Layer 3 of a small transformer language model trained on English Wikipedia (11 layers, counted from 0, width 128).
Take only the direct path to the model's output, skipping the later layers: a vector added to the residual stream pushes a token's score in proportion to its dot product with that token's output vector.

Output vectors of the tokens that the questions are about. A number n stands for (n - 500) times 0.0026.
" Country": 477 527 489 612 491 530 494 524 584 505 328 409 382 560 679 402 473 381 532 471 452 437 609 354 604 532 538 611 638 506 428 565 580 523 639 457 596 438 344 519 651 596 389 613 406 340 494 596 407 456 622 452 588 436 517 784 440 357 599 640 568 409 363 371 539 390 589 585 481 436 543 472 512 487 683 517 383 522 453 650 418 310 440 576 448 494 355 374 492 415 463 544 761 558 497 370 429 512 319 440 470 497 481 505 422 484 635 350 524 433 519 442 562 342 598 447 747 606 579 599 572 600 548 325 374 390 533 645
" death": 517 559 605 541 557 358 447 637 348 447 368 452 490 496 572 499 622 455 532 421 568 504 389 582 555 513 635 493 594 690 555 419 548 727 419 295 579 570 363 505 544 483 377 512 468 451 587 448 430 553 643 400 620 473 335 444 568 629 453 428 453 621 511 329 470 577 608 493 498 621 553 395 343 527 535 642 457 447 618 555 487 596 577 471 467 449 529 700 450 395 441 324 553 626 375 544 398 330 356 339 501 728 678 364 374 500 598 261 392 281 411 373 522 531 571 621 475 722 334 608 658 501 479 441 473 659 501 510
"tle": 306 514 518 549 493 313 418 591 458 480 421 414 341 612 681 518 510 350 452 519 403 325 353 465 461 541 508 475 291 381 672 460 374 632 390 478 636 734 604 687 358 513 181 504 87 578 361 632 562 247 793 446 431 686 340 644 379 590 351 653 780 450 390 224 572 607 603 645 427 643 590 281 565 630 730 389 596 436 336 445 523 548 581 463 670 696 652 477 678 451 251 418 584 598 419 369 637 567 406 501 383 438 602 412 514 452 828 430 593 411 564 436 656 286 513 497 627 520 399 560 680 557 715 606 417 435 461 514
"onym": 476 595 559 590 455 413 366 521 514 293 477 732 563 409 540 699 438 588 351 236 505 663 439 492 287 345 482 619 513 448 566 537 585 571 548 276 603 442 517 470 470 539 499 322 222 689 486 710 437 493 769 373 374 434 555 505 359 656 601 504 477 302 570 272 563 642 653 562 473 515 439 356 350 649 568 458 588 384 345 646 516 514 527 427 635 473 492 538 457 543 357 441 737 608 562 438 695 549 521 368 381 476 648 483 610 455 689 388 571 418 572 499 380 449 622 188 374 512 580 700 600 688 280 591 496 451 563 402
"él": 489 562 483 459 555 414 419 557 376 252 419 697 515 470 379 688 452 530 509 476 620 544 332 496 368 502 372 611 569 622 676 493 303 489 664 467 605 517 501 660 469 368 369 469 166 573 431 457 459 368 496 493 419 341 484 620 442 493 423 517 568 542 430 545 393 556 644 609 595 537 651 605 513 539 505 537 402 366 458 595 664 540 469 412 434 577 515 527 380 453 436 367 543 535 510 460 654 304 400 436 512 609 399 654 590 459 631 388 598 567 426 408 519 586 541 323 566 687 562 389 671 667 507 381 527 546 636 470
"ks": 528 587 355 740 496 583 500 467 255 487 558 481 508 579 773 677 578 439 265 553 345 381 405 394 589 452 557 581 596 543 445 275 728 601 333 547 506 660 568 660 373 655 519 428 296 440 413 381 561 525 644 555 467 493 417 525 651 244 399 524 548 471 510 508 554 444 516 422 306 450 698 378 469 366 516 398 496 457 556 526 263 548 422 719 544 549 518 447 489 585 663 373 758 570 234 429 509 653 464 606 549 482 706 318 392 488 660 482 350 583 627 502 603 270 478 324 630 470 407 417 417 610 552 520 470 544 681 449
"ortun": 293 653 299 696 487 316 416 440 568 226 679 491 606 633 503 692 499 395 357 485 591 307 513 317 623 362 442 584 364 644 580 248 416 618 561 587 532 664 643 720 580 661 442 418 148 755 576 461 372 539 615 447 538 314 581 495 540 527 643 693 604 439 644 576 489 365 546 440 304 331 475 253 425 559 520 597 395 475 470 348 624 418 562 620 552 647 359 368 539 455 328 428 424 359 575 521 631 363 565 365 356 492 435 552 507 511 655 302 636 466 469 322 486 633 582 363 581 613 573 663 581 571 502 392 461 727 448 764
".": 656 548 529 468 352 517 465 522 468 488 562 506 613 328 461 380 424 559 512 563 324 563 423 439 473 593 561 427 597 456 544 556 602 473 472 524 519 442 418 613 510 426 457 636 461 502 577 481 435 641 390 525 483 383 607 487 481 456 505 409 290 460 492 463 475 392 418 517 509 393 393 439 470 587 418 403 462 391 523 451 540 369 593 550 492 484 573 457 556 543 677 555 392 411 610 595 603 755 437 599 449 669 615 439 427 471 435 539 503 710 534 540 568 548 574 550 354 634 495 586 296 337 492 700 556 546 408 495
"ube": 502 335 381 510 567 411 431 404 511 440 392 502 341 643 518 679 589 597 413 410 475 384 431 492 402 655 546 409 516 349 629 279 301 443 697 278 460 646 339 520 533 502 475 392 177 541 318 545 566 581 550 372 601 548 246 514 455 538 553 756 439 543 470 399 382 434 546 561 536 707 627 366 451 618 636 536 353 415 474 676 304 723 428 730 692 467 352 303 584 459 529 413 557 687 660 589 521 555 404 654 473 402 608 584 494 554 722 417 419 430 364 492 550 448 416 483 459 569 430 650 689 641 570 546 375 712 637 494
"ify": 104 494 447 413 486 304 272 602 689 550 512 596 300 831 345 512 665 350 602 463 352 512 605 385 619 414 471 627 736 618 529 394 522 470 369 521 370 685 340 624 479 643 291 465 329 514 403 490 491 287 656 277 329 462 430 539 358 383 461 513 707 522 498 534 369 707 356 361 418 465 498 372 487 739 727 636 455 538 508 736 537 349 429 600 534 775 381 561 622 399 720 268 554 514 381 463 441 448 299 315 245 521 739 385 587 526 870 386 502 715 436 505 564 465 511 469 598 657 514 654 529 579 680 428 614 562 479 557
"ers": 456 390 639 534 648 344 352 493 411 401 640 609 379 394 607 362 523 395 470 573 455 628 620 420 550 415 629 440 505 553 427 536 585 361 540 438 400 694 687 379 473 678 245 518 289 537 675 470 628 561 522 636 476 553 581 640 420 472 501 582 542 584 334 635 478 510 480 492 554 573 472 515 355 522 306 646 430 447 420 531 647 233 447 629 696 424 532 414 419 469 323 375 484 446 515 566 590 392 616 568 529 413 424 439 516 642 531 531 502 614 614 400 555 495 590 561 513 484 604 550 245 425 495 465 412 522 562 416
" Founded": 372 399 325 673 379 473 181 424 316 484 396 602 598 510 520 646 551 496 530 523 515 379 519 502 621 509 578 527 614 462 439 393 589 408 536 388 527 480 487 521 512 557 511 608 387 646 520 617 252 514 718 338 477 465 325 609 429 533 579 472 433 475 485 531 358 454 705 314 342 416 606 423 721 592 730 571 391 371 484 499 503 631 486 663 442 668 420 502 381 665 176 530 568 513 375 363 366 416 446 514 515 486 553 597 347 584 704 214 510 508 445 753 456 565 622 418 645 634 557 722 440 737 599 448 326 662 315 648
"ho": 559 349 544 491 442 360 234 505 523 534 410 535 423 434 560 637 402 524 396 389 334 582 441 447 544 452 418 467 449 457 582 508 481 719 613 375 501 648 657 486 552 416 479 477 260 494 522 518 458 378 564 600 452 377 594 534 532 581 578 540 650 356 547 444 415 495 553 495 528 690 602 356 576 461 542 492 615 490 425 514 677 421 534 567 624 569 477 589 544 538 538 341 566 495 477 676 549 479 483 501 495 382 424 406 507 527 726 503 523 348 554 416 481 336 322 393 669 538 427 586 440 697 571 401 574 668 380 501
" Succeeded": 185 490 539 792 499 405 38 809 449 350 454 635 601 370 619 756 662 494 381 169 481 502 292 729 560 404 349 753 457 550 611 579 534 597 439 472 651 227 554 471 465 800 276 378 380 582 411 775 367 387 751 223 538 474 432 385 553 399 453 577 508 521 398 580 233 268 631 489 534 531 777 461 626 420 472 547 181 556 436 395 446 439 506 362 510 706 719 655 502 639 474 485 422 494 469 591 404 357 393 412 550 575 533 380 647 396 641 122 867 454 461 526 510 659 494 236 413 811 568 875 407 837 301 411 499 670 544 549
"yn": 423 523 628 547 506 411 447 393 601 579 523 395 575 517 558 597 337 405 653 594 700 500 463 492 527 378 580 546 527 622 596 350 476 593 502 554 526 598 431 518 421 719 458 505 226 602 324 403 505 472 516 384 462 431 550 456 456 466 473 663 353 326 614 615 527 548 529 506 468 497 452 466 418 702 543 339 411 478 433 613 500 572 371 468 489 461 347 592 540 442 455 448 527 467 250 387 547 559 529 527 408 710 529 526 552 405 602 514 622 460 357 489 307 576 336 616 583 571 454 629 721 588 471 526 402 441 644 461
"'.": 409 521 450 596 498 423 268 602 369 513 496 537 504 222 486 386 455 344 217 550 280 326 444 695 446 542 547 507 670 440 512 365 451 448 579 174 763 616 398 851 605 522 529 374 262 655 489 675 607 422 677 564 419 283 649 683 338 572 507 526 498 421 754 500 381 464 292 750 457 449 815 494 436 553 513 422 493 183 550 565 436 357 671 578 357 464 489 613 557 636 569 558 375 415 439 639 643 493 475 362 472 501 640 557 555 386 620 365 497 573 611 586 698 450 515 556 305 796 356 735 443 530 468 432 376 701 420 486
"vision": 612 479 467 596 510 565 427 658 485 364 369 503 574 609 663 618 477 389 494 315 485 473 419 376 598 531 373 562 547 708 625 393 423 583 401 535 694 424 506 666 354 664 429 622 261 541 457 723 359 467 621 357 570 581 345 723 545 618 479 459 569 500 633 384 470 437 542 461 476 380 539 453 543 530 702 476 500 589 500 643 503 525 287 703 565 532 444 474 452 591 405 456 625 660 473 562 392 500 295 312 632 358 440 405 497 269 575 340 500 563 491 271 503 485 363 262 555 462 431 566 448 648 546 643 352 603 488 544
"ities": 531 369 634 677 420 552 298 395 585 469 499 635 597 548 523 538 695 365 516 484 395 551 488 392 608 210 641 636 593 762 422 306 454 584 318 259 427 626 276 516 274 535 289 474 372 741 619 648 522 628 524 499 317 529 370 719 661 232 397 509 642 432 706 405 418 415 507 618 509 506 691 379 453 485 401 709 364 509 686 668 499 249 440 645 575 509 328 298 593 385 371 354 606 588 516 469 492 663 481 535 448 499 667 412 555 505 628 352 522 580 586 666 475 256 450 451 603 556 547 582 471 697 413 566 334 363 510 547
"hood": 320 403 592 709 426 327 384 383 403 591 494 589 620 533 578 653 475 312 465 543 595 481 294 517 799 335 692 626 612 564 508 408 619 577 741 196 368 513 329 532 557 404 426 318 282 507 529 520 558 555 663 527 526 446 479 511 390 594 321 385 387 341 527 253 517 659 561 606 383 577 608 407 500 584 661 552 347 451 538 612 561 440 619 575 619 771 435 579 464 577 465 606 589 498 504 469 490 414 422 453 516 542 486 251 530 411 617 383 469 568 557 640 560 371 369 413 705 537 480 435 785 484 413 438 307 471 263 776
"ael": 420 330 464 485 615 360 362 663 315 491 601 748 724 483 537 473 406 434 302 537 669 514 280 646 374 326 574 572 605 613 685 418 398 489 494 508 539 602 280 630 769 459 555 394 190 534 501 513 388 386 545 471 514 335 474 428 563 440 463 796 490 417 418 330 504 703 567 329 525 749 371 478 507 536 516 755 610 371 504 727 509 329 426 461 617 530 511 452 713 437 375 519 526 505 413 504 590 247 484 490 328 433 648 596 662 437 705 418 668 288 368 547 312 474 545 378 624 574 581 479 654 746 441 589 382 418 428 548
"ploy": 268 466 413 684 453 382 372 493 282 380 311 735 539 646 632 468 534 534 369 427 626 368 420 758 409 420 557 562 458 501 486 639 497 535 431 274 348 355 597 598 617 624 451 419 162 631 483 505 422 578 640 474 552 617 522 586 483 696 787 467 465 687 576 620 320 529 478 466 372 660 460 469 394 537 547 390 354 222 334 560 516 500 319 539 550 548 304 618 279 667 331 377 537 578 444 387 615 563 542 376 517 581 556 410 734 339 630 308 615 497 286 443 574 696 383 379 761 687 523 680 555 651 373 505 362 709 515 755
" chronology": 308 502 589 577 311 251 335 522 431 718 529 724 394 567 975 710 521 523 533 452 482 506 302 462 450 636 464 735 453 574 519 327 425 461 742 447 702 482 373 516 643 498 373 622 284 600 349 614 417 691 730 559 518 269 452 539 441 657 546 614 428 547 623 382 249 274 541 489 356 337 716 448 597 833 692 587 444 562 279 557 498 209 546 310 645 402 645 555 414 613 329 481 649 638 617 687 327 477 274 156 405 519 560 589 469 342 672 246 576 188 546 556 506 596 549 192 557 613 363 536 517 615 506 178 462 613 611 561

Each question shows what one neuron of this layer's MLP adds at an activation of 1. A number n stands for (n - 500) times 0.00083.

n176: 644 536 312 558 482 584 592 386 484 513 462 576 543 525 503 296 559 440 474 431 537 568 578 286 289 348 497 696 414 568 662 398 327 403 454 409 456 439 563 323 374 306 410 388 604 774 600 532 550 338 493 426 320 441 395 412 555 333 519 570 412 442 464 448 476 432 685 412 618 422 581 524 698 454 631 476 524 516 473 602 475 463 655 678 648 686 494 463 478 500 444 452 627 530 670 430 527 481 479 497 549 485 500 563 559 494 378 602 308 528 598 524 525 581 469 469 430 549 379 742 536 588 634 414 458 387 545 273
Which two tokens does it push up most, strongest first? "ities", "onym"

n213: 506 608 562 593 405 288 448 569 372 554 505 585 324 519 640 409 576 392 602 679 384 541 437 653 437 562 535 353 518 461 468 445 416 481 716 386 508 461 566 542 387 445 590 487 318 664 708 691 384 445 478 570 520 433 436 574 580 594 409 622 327 637 569 515 581 500 335 577 659 408 426 370 549 558 469 629 390 397 431 450 403 656 452 511 423 484 494 430 489 462 537 517 523 613 372 564 476 405 376 525 350 490 476 555 557 532 494 553 379 566 460 542 399 476 455 567 535 585 634 580 493 515 451 545 542 490 481 497
Which three tokens does it push up most, strongest first? "'.", "ube", " chronology"

n88: 518 491 535 450 700 540 373 484 426 467 429 497 450 483 579 394 693 488 541 455 322 381 412 543 494 494 492 497 441 369 678 469 491 434 647 307 484 571 589 544 648 530 449 508 606 509 463 594 521 581 539 562 268 385 404 509 489 555 394 454 440 363 376 318 519 621 523 537 322 532 557 516 491 558 706 456 561 336 572 602 480 520 568 426 563 540 416 441 377 421 617 413 583 442 665 488 613 541 370 509 600 443 591 404 658 577 368 453 397 356 396 365 593 631 620 458 572 481 639 302 487 465 533 552 591 685 395 517
Pushed down most: "yn"

n144: 472 494 528 518 326 553 548 469 369 435 506 570 410 541 613 446 393 621 553 323 530 476 402 476 560 822 601 454 506 376 477 541 436 554 585 567 475 435 664 509 366 631 491 512 504 614 668 832 497 448 514 453 531 520 366 683 632 557 470 555 293 641 746 580 420 443 625 345 540 556 332 403 517 522 350 402 585 518 418 408 721 500 495 461 527 485 470 530 512 524 447 442 375 221 429 613 508 564 602 394 427 423 318 402 353 519 579 479 506 406 538 468 378 494 555 471 450 444 456 468 492 517 341 616 445 523 556 422
Pushed up most: "vision"

n170: 470 507 685 679 634 302 599 621 580 362 503 332 302 554 526 422 263 595 540 698 423 529 634 457 426 407 494 529 521 341 569 661 553 571 516 456 634 310 595 670 449 762 705 259 525 473 464 586 570 532 366 490 580 457 438 791 503 552 500 330 545 554 434 533 463 390 358 579 530 491 532 568 668 432 463 457 576 449 299 419 544 656 518 455 597 506 503 580 533 481 442 628 658 438 419 428 372 572 485 552 642 436 447 500 638 659 310 592 354 552 446 466 510 509 406 570 491 456 346 551 514 686 521 507 481 420 329 718
Pushed down most: "ael"

n62: 512 296 575 553 437 536 440 421 516 552 532 492 549 405 472 454 670 500 386 365 502 480 524 667 525 691 550 559 431 395 473 494 472 498 576 485 530 570 546 578 529 554 516 564 555 429 548 526 479 454 239 457 422 474 607 346 600 509 488 655 456 491 520 481 652 494 526 519 577 519 468 613 434 492 443 540 547 432 487 432 462 466 536 628 495 466 512 403 486 396 586 449 479 410 516 593 464 393 619 463 433 517 560 433 385 563 355 493 463 532 509 465 475 478 615 390 544 569 546 507 408 335 509 607 423 572 398 434
Which three tokens does it push up most, strongest first? ".", "ers", "'."

n212: 618 383 579 509 438 683 492 475 431 518 384 580 505 524 271 502 457 551 393 462 507 512 586 506 519 522 671 582 436 542 444 533 530 536 655 570 434 547 412 577 653 463 481 486 675 480 504 451 572 441 600 436 446 550 371 527 493 659 464 490 432 375 658 613 495 584 574 437 358 542 526 445 455 469 588 431 432 433 458 521 502 436 460 450 512 646 488 407 540 543 490 402 522 532 464 556 409 610 454 644 361 434 493 469 437 560 508 357 592 541 578 665 605 666 498 575 413 397 456 540 444 500 438 451 449 498 504 549
Which two tokens does it push up most, strongest first? " Founded", "hood"

n233: 619 425 565 468 327 434 538 440 525 682 600 340 470 464 596 386 627 545 414 532 591 475 430 569 387 606 429 498 650 539 476 495 511 467 443 736 534 600 506 454 388 479 605 540 582 597 556 500 424 503 663 500 531 547 644 523 397 327 562 469 352 440 562 431 341 584 497 604 503 505 456 593 377 462 471 647 598 420 465 374 585 527 480 533 346 453 630 582 546 382 605 528 566 503 617 537 532 378 316 545 218 558 489 530 349 577 455 352 601 525 522 500 453 460 528 519 500 679 467 350 547 368 373 489 508 545 688 503
Pushed down most: "ploy"

n54: 463 515 467 529 549 627 364 470 485 564 492 442 474 367 497 518 549 577 767 716 483 485 551 539 602 455 412 293 456 679 397 272 497 790 469 395 574 627 287 557 391 520 538 469 534 657 403 446 549 463 385 509 413 585 539 418 451 494 524 547 650 534 401 484 394 453 551 519 610 440 485 620 542 554 576 486 397 544 500 703 552 442 414 427 641 718 530 659 452 445 531 464 388 567 570 578 521 545 467 657 506 553 588 343 674 416 338 377 465 462 520 610 375 629 417 597 523 417 503 520 343 500 375 455 508 416 415 458
Pushed up most: "ities"

n214: 494 458 473 409 572 486 482 538 387 339 451 672 466 621 455 602 341 503 542 534 324 396 523 676 613 404 479 419 494 500 526 423 294 518 415 542 508 475 414 608 543 361 367 627 265 509 449 605 511 516 517 597 509 503 533 403 697 433 382 285 605 560 494 877 403 387 607 319 467 516 532 511 623 535 512 455 548 384 497 579 603 575 347 599 547 494 589 532 458 661 408 473 591 550 593 565 477 503 522 435 511 597 427 534 424 563 490 533 380 471 457 452 358 483 465 469 457 577 355 503 432 540 464 779 489 378 635 466
Pushed down most: " Country"

n51: 541 428 542 553 315 451 516 380 564 587 477 612 452 425 543 512 422 363 385 674 563 517 445 557 510 604 482 427 328 465 488 467 601 621 502 436 465 722 440 487 461 448 373 583 500 553 507 500 435 507 514 556 437 505 470 610 548 599 478 408 423 611 479 409 540 595 384 525 503 500 549 460 527 430 629 616 361 417 502 441 597 442 495 453 547 659 355 459 406 558 482 678 426 578 514 668 545 550 484 353 433 544 498 504 310 524 588 465 440 483 502 567 673 483 475 437 557 342 650 440 451 353 570 508 529 472 475 514
Pushed up most: "hood"

n192: 536 615 449 425 380 390 497 534 528 553 516 620 746 638 433 454 427 336 532 266 601 703 599 417 624 497 446 393 538 540 594 474 590 520 467 514 583 401 443 547 223 532 514 687 475 532 435 363 505 487 503 436 421 529 641 580 583 557 563 523 588 517 720 395 527 433 396 409 497 503 489 332 418 458 503 290 436 616 583 590 533 528 362 480 588 503 526 559 418 424 440 491 488 653 361 346 380 459 503 486 481 626 327 402 503 442 556 532 423 549 606 401 435 478 487 433 572 409 513 614 482 542 516 272 401 619 529 429
Which three tokens does it push up most, strongest first? "vision", "yn", "ify"

n179: 385 464 543 522 520 480 418 575 546 572 521 583 410 563 518 425 577 724 470 324 673 629 586 531 640 521 616 546 497 563 553 518 426 670 576 672 362 434 442 402 433 519 391 500 360 429 413 370 557 269 530 398 654 581 579 431 486 384 735 573 451 525 386 604 368 486 359 527 397 503 520 486 554 542 497 494 340 363 424 467 548 474 595 394 569 449 354 409 571 563 479 401 368 630 314 521 576 485 522 424 517 574 442 503 689 534 510 668 448 343 508 553 491 337 579 407 531 598 524 376 508 422 577 242 642 473 554 469
Pushed up most: "ify"

n106: 579 592 452 392 500 463 483 545 398 461 560 449 463 609 368 651 412 631 394 614 505 645 380 440 484 531 439 346 615 485 555 583 508 379 492 362 563 579 331 508 377 657 610 500 534 597 446 544 389 532 646 487 364 604 437 575 624 446 505 516 741 471 490 435 331 569 544 515 451 437 441 405 497 359 599 562 497 489 613 440 315 603 512 304 519 551 445 617 528 495 534 402 665 487 580 500 486 508 482 609 495 520 386 407 497 464 699 442 421 519 474 391 537 477 419 460 474 405 607 307 486 540 497 538 531 569 528 706
Pushed up most: "ks"

n4: 372 559 468 617 452 370 479 468 460 583 487 535 628 571 302 597 486 512 420 443 706 421 426 434 520 497 464 431 594 531 595 645 529 526 483 522 626 429 584 429 467 641 446 401 631 671 437 412 562 529 609 520 532 468 477 491 372 383 506 390 686 394 395 421 386 390 535 588 663 386 440 611 646 424 405 574 517 616 458 445 497 643 545 480 403 707 546 398 350 537 440 416 506 366 448 576 500 509 668 491 617 484 685 313 506 533 385 485 540 566 638 420 330 514 440 634 633 647 450 645 367 574 454 366 517 402 515 525
Pushed down most: "ube"

n228: 592 527 405 586 482 385 418 589 644 589 354 483 359 528 513 461 557 563 500 505 574 536 538 560 490 401 526 551 573 477 604 603 368 619 530 558 568 576 552 479 508 453 528 222 725 473 533 473 580 592 366 686 524 456 405 382 535 460 526 600 484 668 518 421 539 495 466 432 423 457 622 461 451 602 587 550 508 343 558 587 467 375 514 358 529 492 413 582 444 275 408 542 452 378 541 463 382 537 586 584 616 578 575 500 486 583 405 513 453 458 505 495 636 289 498 513 528 614 467 492 549 444 345 505 555 426 553 417
Pushed down most: "vision"

n28: 391 424 582 462 547 475 521 610 629 342 393 525 396 391 583 500 534 543 503 548 425 575 424 568 427 631 444 429 370 568 651 510 655 616 423 467 471 723 415 689 622 358 469 399 561 306 580 454 513 474 847 411 480 521 506 480 492 524 477 435 427 483 446 542 489 580 520 648 474 591 382 444 550 399 335 446 516 343 582 576 395 664 469 469 520 584 614 536 526 536 438 514 459 357 593 365 621 520 479 460 525 545 492 615 450 422 662 586 497 542 456 416 433 406 356 475 678 442 500 346 566 554 639 446 552 280 384 467
Which two tokens does it push up most, strongest first? "tle", "ael"

n13: 680 448 520 443 495 492 335 554 445 525 554 647 564 484 630 633 453 484 544 651 458 561 454 469 516 568 464 491 390 503 422 382 454 428 433 610 685 465 647 464 489 558 545 492 520 519 619 587 515 411 363 388 593 420 360 291 585 411 356 366 250 420 359 493 561 592 611 433 541 591 550 571 394 554 486 368 459 508 482 556 523 625 434 476 487 356 476 461 696 691 581 497 439 462 395 538 498 532 645 404 466 520 451 416 602 552 643 562 399 540 443 572 482 414 449 526 539 567 485 381 405 587 387 535 487 581 452 372
Pushed down most: " Country"

n3: 446 468 398 357 510 421 424 411 523 457 479 434 412 513 479 492 326 654 428 568 327 369 567 557 374 684 514 433 510 635 487 537 442 539 560 483 488 632 523 614 503 520 469 537 454 601 436 603 616 561 533 647 678 403 440 487 603 737 534 432 371 533 403 533 461 466 637 408 387 464 451 490 617 474 570 517 364 477 485 413 457 523 481 212 609 523 534 462 487 510 405 469 596 468 506 547 541 555 385 677 394 524 610 627 454 523 571 687 591 458 424 555 485 540 563 593 437 548 374 492 488 421 517 531 502 537 423 488
Pushed down most: "ities"

n118: 611 452 615 574 457 632 310 388 649 469 503 458 545 487 386 347 438 445 387 540 653 570 442 575 291 486 453 493 513 452 314 416 333 535 617 466 325 577 494 354 726 609 508 582 545 725 458 436 423 507 500 446 517 497 544 554 575 443 695 541 459 551 489 467 638 595 633 508 731 444 642 422 379 470 440 442 556 500 479 529 604 457 563 514 582 451 525 408 399 395 400 470 523 484 485 481 531 425 575 376 364 443 489 577 560 485 412 467 508 566 521 410 673 346 542 487 367 418 500 455 405 395 510 439 669 534 463 505
Which two tokens does it push up most, strongest first? "ers", "onym"

n241: 513 537 507 527 530 687 376 557 533 551 264 500 537 442 362 374 629 417 619 484 586 371 458 459 660 685 488 541 459 603 465 373 445 613 674 394 478 506 317 513 516 529 490 394 575 355 437 482 548 488 444 540 492 495 573 733 353 515 464 606 444 575 582 455 716 568 581 538 390 566 551 498 489 359 545 404 535 520 505 539 472 419 477 485 451 533 448 515 411 485 495 469 585 601 468 375 513 604 398 505 478 502 389 505 380 475 426 526 546 598 480 498 437 444 568 460 336 595 521 590 470 581 600 443 483 532 581 611
Pushed up most: " Country"

n136: 562 525 548 544 471 466 336 462 553 508 559 574 547 338 421 564 606 462 691 557 471 412 394 443 548 541 539 397 482 553 513 461 673 487 526 710 497 421 600 351 509 533 710 658 585 497 412 563 465 495 454 508 478 485 527 567 490 508 516 492 492 469 534 436 737 588 590 528 333 557 527 551 693 466 525 449 497 593 505 407 542 532 362 460 371 744 617 434 373 521 694 429 494 551 315 363 448 495 388 459 602 457 580 485 592 421 546 459 586 503 429 313 556 325 502 416 565 492 480 571 488 585 475 500 632 543 376 604
Pushed down most: "ube"

n234: 614 555 621 377 448 528 396 550 536 386 430 444 625 514 449 539 561 571 494 503 467 419 497 468 455 590 566 477 370 631 459 465 509 620 470 554 371 290 494 491 539 511 439 532 339 460 482 468 458 429 510 566 402 582 429 407 309 682 559 675 503 717 500 469 439 500 537 387 614 562 486 476 429 549 482 492 563 297 590 516 456 522 351 564 480 347 523 395 399 622 386 310 517 245 484 511 547 586 500 517 432 481 462 655 772 648 503 543 565 418 594 660 403 594 362 544 571 585 521 541 655 509 484 574 389 615 486 611
Pushed up most: "ploy"

n90: 347 386 512 619 608 270 360 330 578 397 488 621 444 536 415 510 497 597 449 673 346 606 485 544 593 406 474 551 458 580 447 599 511 474 655 389 517 582 590 707 423 483 472 404 490 478 533 468 436 521 473 441 468 630 423 476 612 493 484 500 448 595 606 534 530 621 444 480 484 386 479 329 407 471 505 520 602 497 442 399 441 533 514 484 513 508 569 405 462 477 421 534 560 490 618 715 397 450 458 421 556 446 490 514 500 444 437 495 468 445 505 394 477 470 517 564 525 579 332 469 465 656 624 436 679 246 475 623
Pushed up most: "ortun"

n211: 298 538 371 465 241 575 598 435 319 634 534 500 538 456 460 500 472 588 520 314 622 478 559 562 383 688 439 347 590 506 514 690 523 469 432 503 500 518 542 330 628 500 497 438 600 428 472 391 573 362 577 401 428 576 460 520 380 537 458 393 632 368 652 596 649 637 309 353 534 542 548 620 547 487 594 479 579 525 413 476 492 591 485 441 486 447 563 472 319 591 383 571 602 409 383 454 490 620 519 534 361 516 567 492 433 603 410 491 410 421 497 438 517 422 640 475 492 590 551 325 530 270 505 452 492 527 411 476
Pushed up most: " Founded"

n220: 461 483 490 620 484 524 523 318 519 553 391 334 490 542 448 529 558 295 348 407 421 444 521 493 556 461 502 481 467 445 471 459 620 513 451 281 364 680 316 547 531 541 306 627 473 558 544 626 540 595 395 587 365 442 551 641 612 513 449 649 538 571 492 542 411 412 557 543 533 443 548 513 571 525 553 569 398 550 783 575 398 474 517 516 629 378 609 489 599 690 522 348 500 374 570 435 406 470 482 562 464 429 438 473 455 500 602 350 478 570 374 353 508 505 502 453 412 482 456 518 600 521 508 557 415 678 500 466
Which two tokens does it push up most, strongest first? "ities", "ube"

n129: 712 561 466 544 345 697 473 487 573 421 549 407 552 486 606 632 366 403 483 286 525 433 454 677 383 544 533 699 548 485 516 543 595 567 454 674 455 503 497 570 575 409 520 438 443 622 495 388 603 528 377 379 552 614 620 459 505 543 472 432 421 439 508 552 465 309 451 521 506 607 545 631 332 544 386 656 675 600 666 457 428 533 438 433 585 428 389 630 471 428 718 489 655 430 704 612 626 514 620 523 467 375 467 500 556 359 561 560 514 398 550 410 503 422 454 456 434 437 435 574 505 405 465 434 535 422 462 614
Pushed down most: " Founded"

n137: 423 346 428 495 613 412 597 569 579 542 372 664 406 447 351 459 462 435 553 416 528 472 576 359 548 537 472 598 517 634 537 544 651 421 433 389 611 519 593 484 541 697 619 419 412 600 425 448 471 449 697 447 579 474 371 606 303 549 611 528 554 395 409 521 447 360 726 455 448 372 515 544 520 514 607 598 430 551 450 522 400 565 542 485 631 505 539 482 474 472 366 425 492 502 532 349 605 401 601 438 507 490 525 447 444 482 521 620 603 503 362 542 515 412 451 475 416 458 589 475 502 630 468 557 498 468 598 399
Pushed up most: "onym"

n162: 527 527 473 647 586 411 561 378 402 579 637 213 429 509 399 477 416 509 428 561 445 688 537 513 436 626 373 430 549 709 398 516 515 413 523 452 653 579 494 518 525 312 566 545 500 596 385 485 525 487 560 640 497 541 650 530 551 656 538 521 421 380 534 492 422 527 364 383 444 354 436 392 477 548 612 439 585 682 650 256 423 363 529 543 547 431 544 540 539 454 332 479 246 592 401 536 446 607 555 259 667 517 587 585 488 542 698 551 406 380 574 514 451 430 505 645 542 639 554 503 562 461 376 482 520 522 430 511
Pushed up most: "'."

n146: 459 424 444 514 436 703 589 405 727 561 549 431 590 614 503 497 520 517 421 485 439 466 538 413 452 602 364 447 356 589 492 408 275 427 568 535 492 534 600 462 608 524 466 535 461 462 487 307 566 562 296 616 593 347 668 652 467 382 560 420 429 547 334 487 409 402 451 363 529 453 376 532 453 376 388 478 599 480 402 465 439 586 652 469 477 347 429 542 488 650 491 549 611 614 522 526 290 474 644 628 566 495 492 467 456 633 536 612 511 588 497 598 380 500 426 494 443 538 637 533 626 389 567 657 399 618 454 427
Pushed down most: " Succeeded"

n46: 488 497 479 583 522 427 458 532 579 538 416 213 359 511 465 355 599 549 585 455 657 472 538 392 438 488 536 297 680 441 470 361 349 577 381 533 508 531 549 477 596 565 497 467 446 611 490 538 561 365 543 492 450 692 454 471 472 302 328 497 472 494 357 513 468 543 480 591 593 550 494 616 635 474 669 462 331 480 494 467 497 559 333 460 623 500 618 531 418 522 452 512 562 541 455 462 597 514 339 646 644 680 429 345 639 658 477 512 431 580 592 470 618 405 557 572 486 555 416 383 470 561 400 578 404 619 451 700
Pushed up most: "tle"

n5: 460 503 521 521 613 411 315 615 427 318 449 567 481 473 575 420 408 644 659 523 478 631 497 629 358 500 443 498 482 378 487 418 528 355 508 495 485 372 589 771 651 557 500 648 444 458 533 590 482 273 434 403 508 523 458 406 425 476 475 392 473 503 426 495 523 598 542 426 547 477 336 435 539 575 529 376 497 519 372 426 546 575 395 489 484 383 497 633 559 430 609 600 548 482 394 483 512 469 479 530 382 376 252 562 454 380 554 506 599 563 400 479 571 411 567 374 425 505 377 543 515 481 695 372 693 450 587 526
Pushed down most: "ities"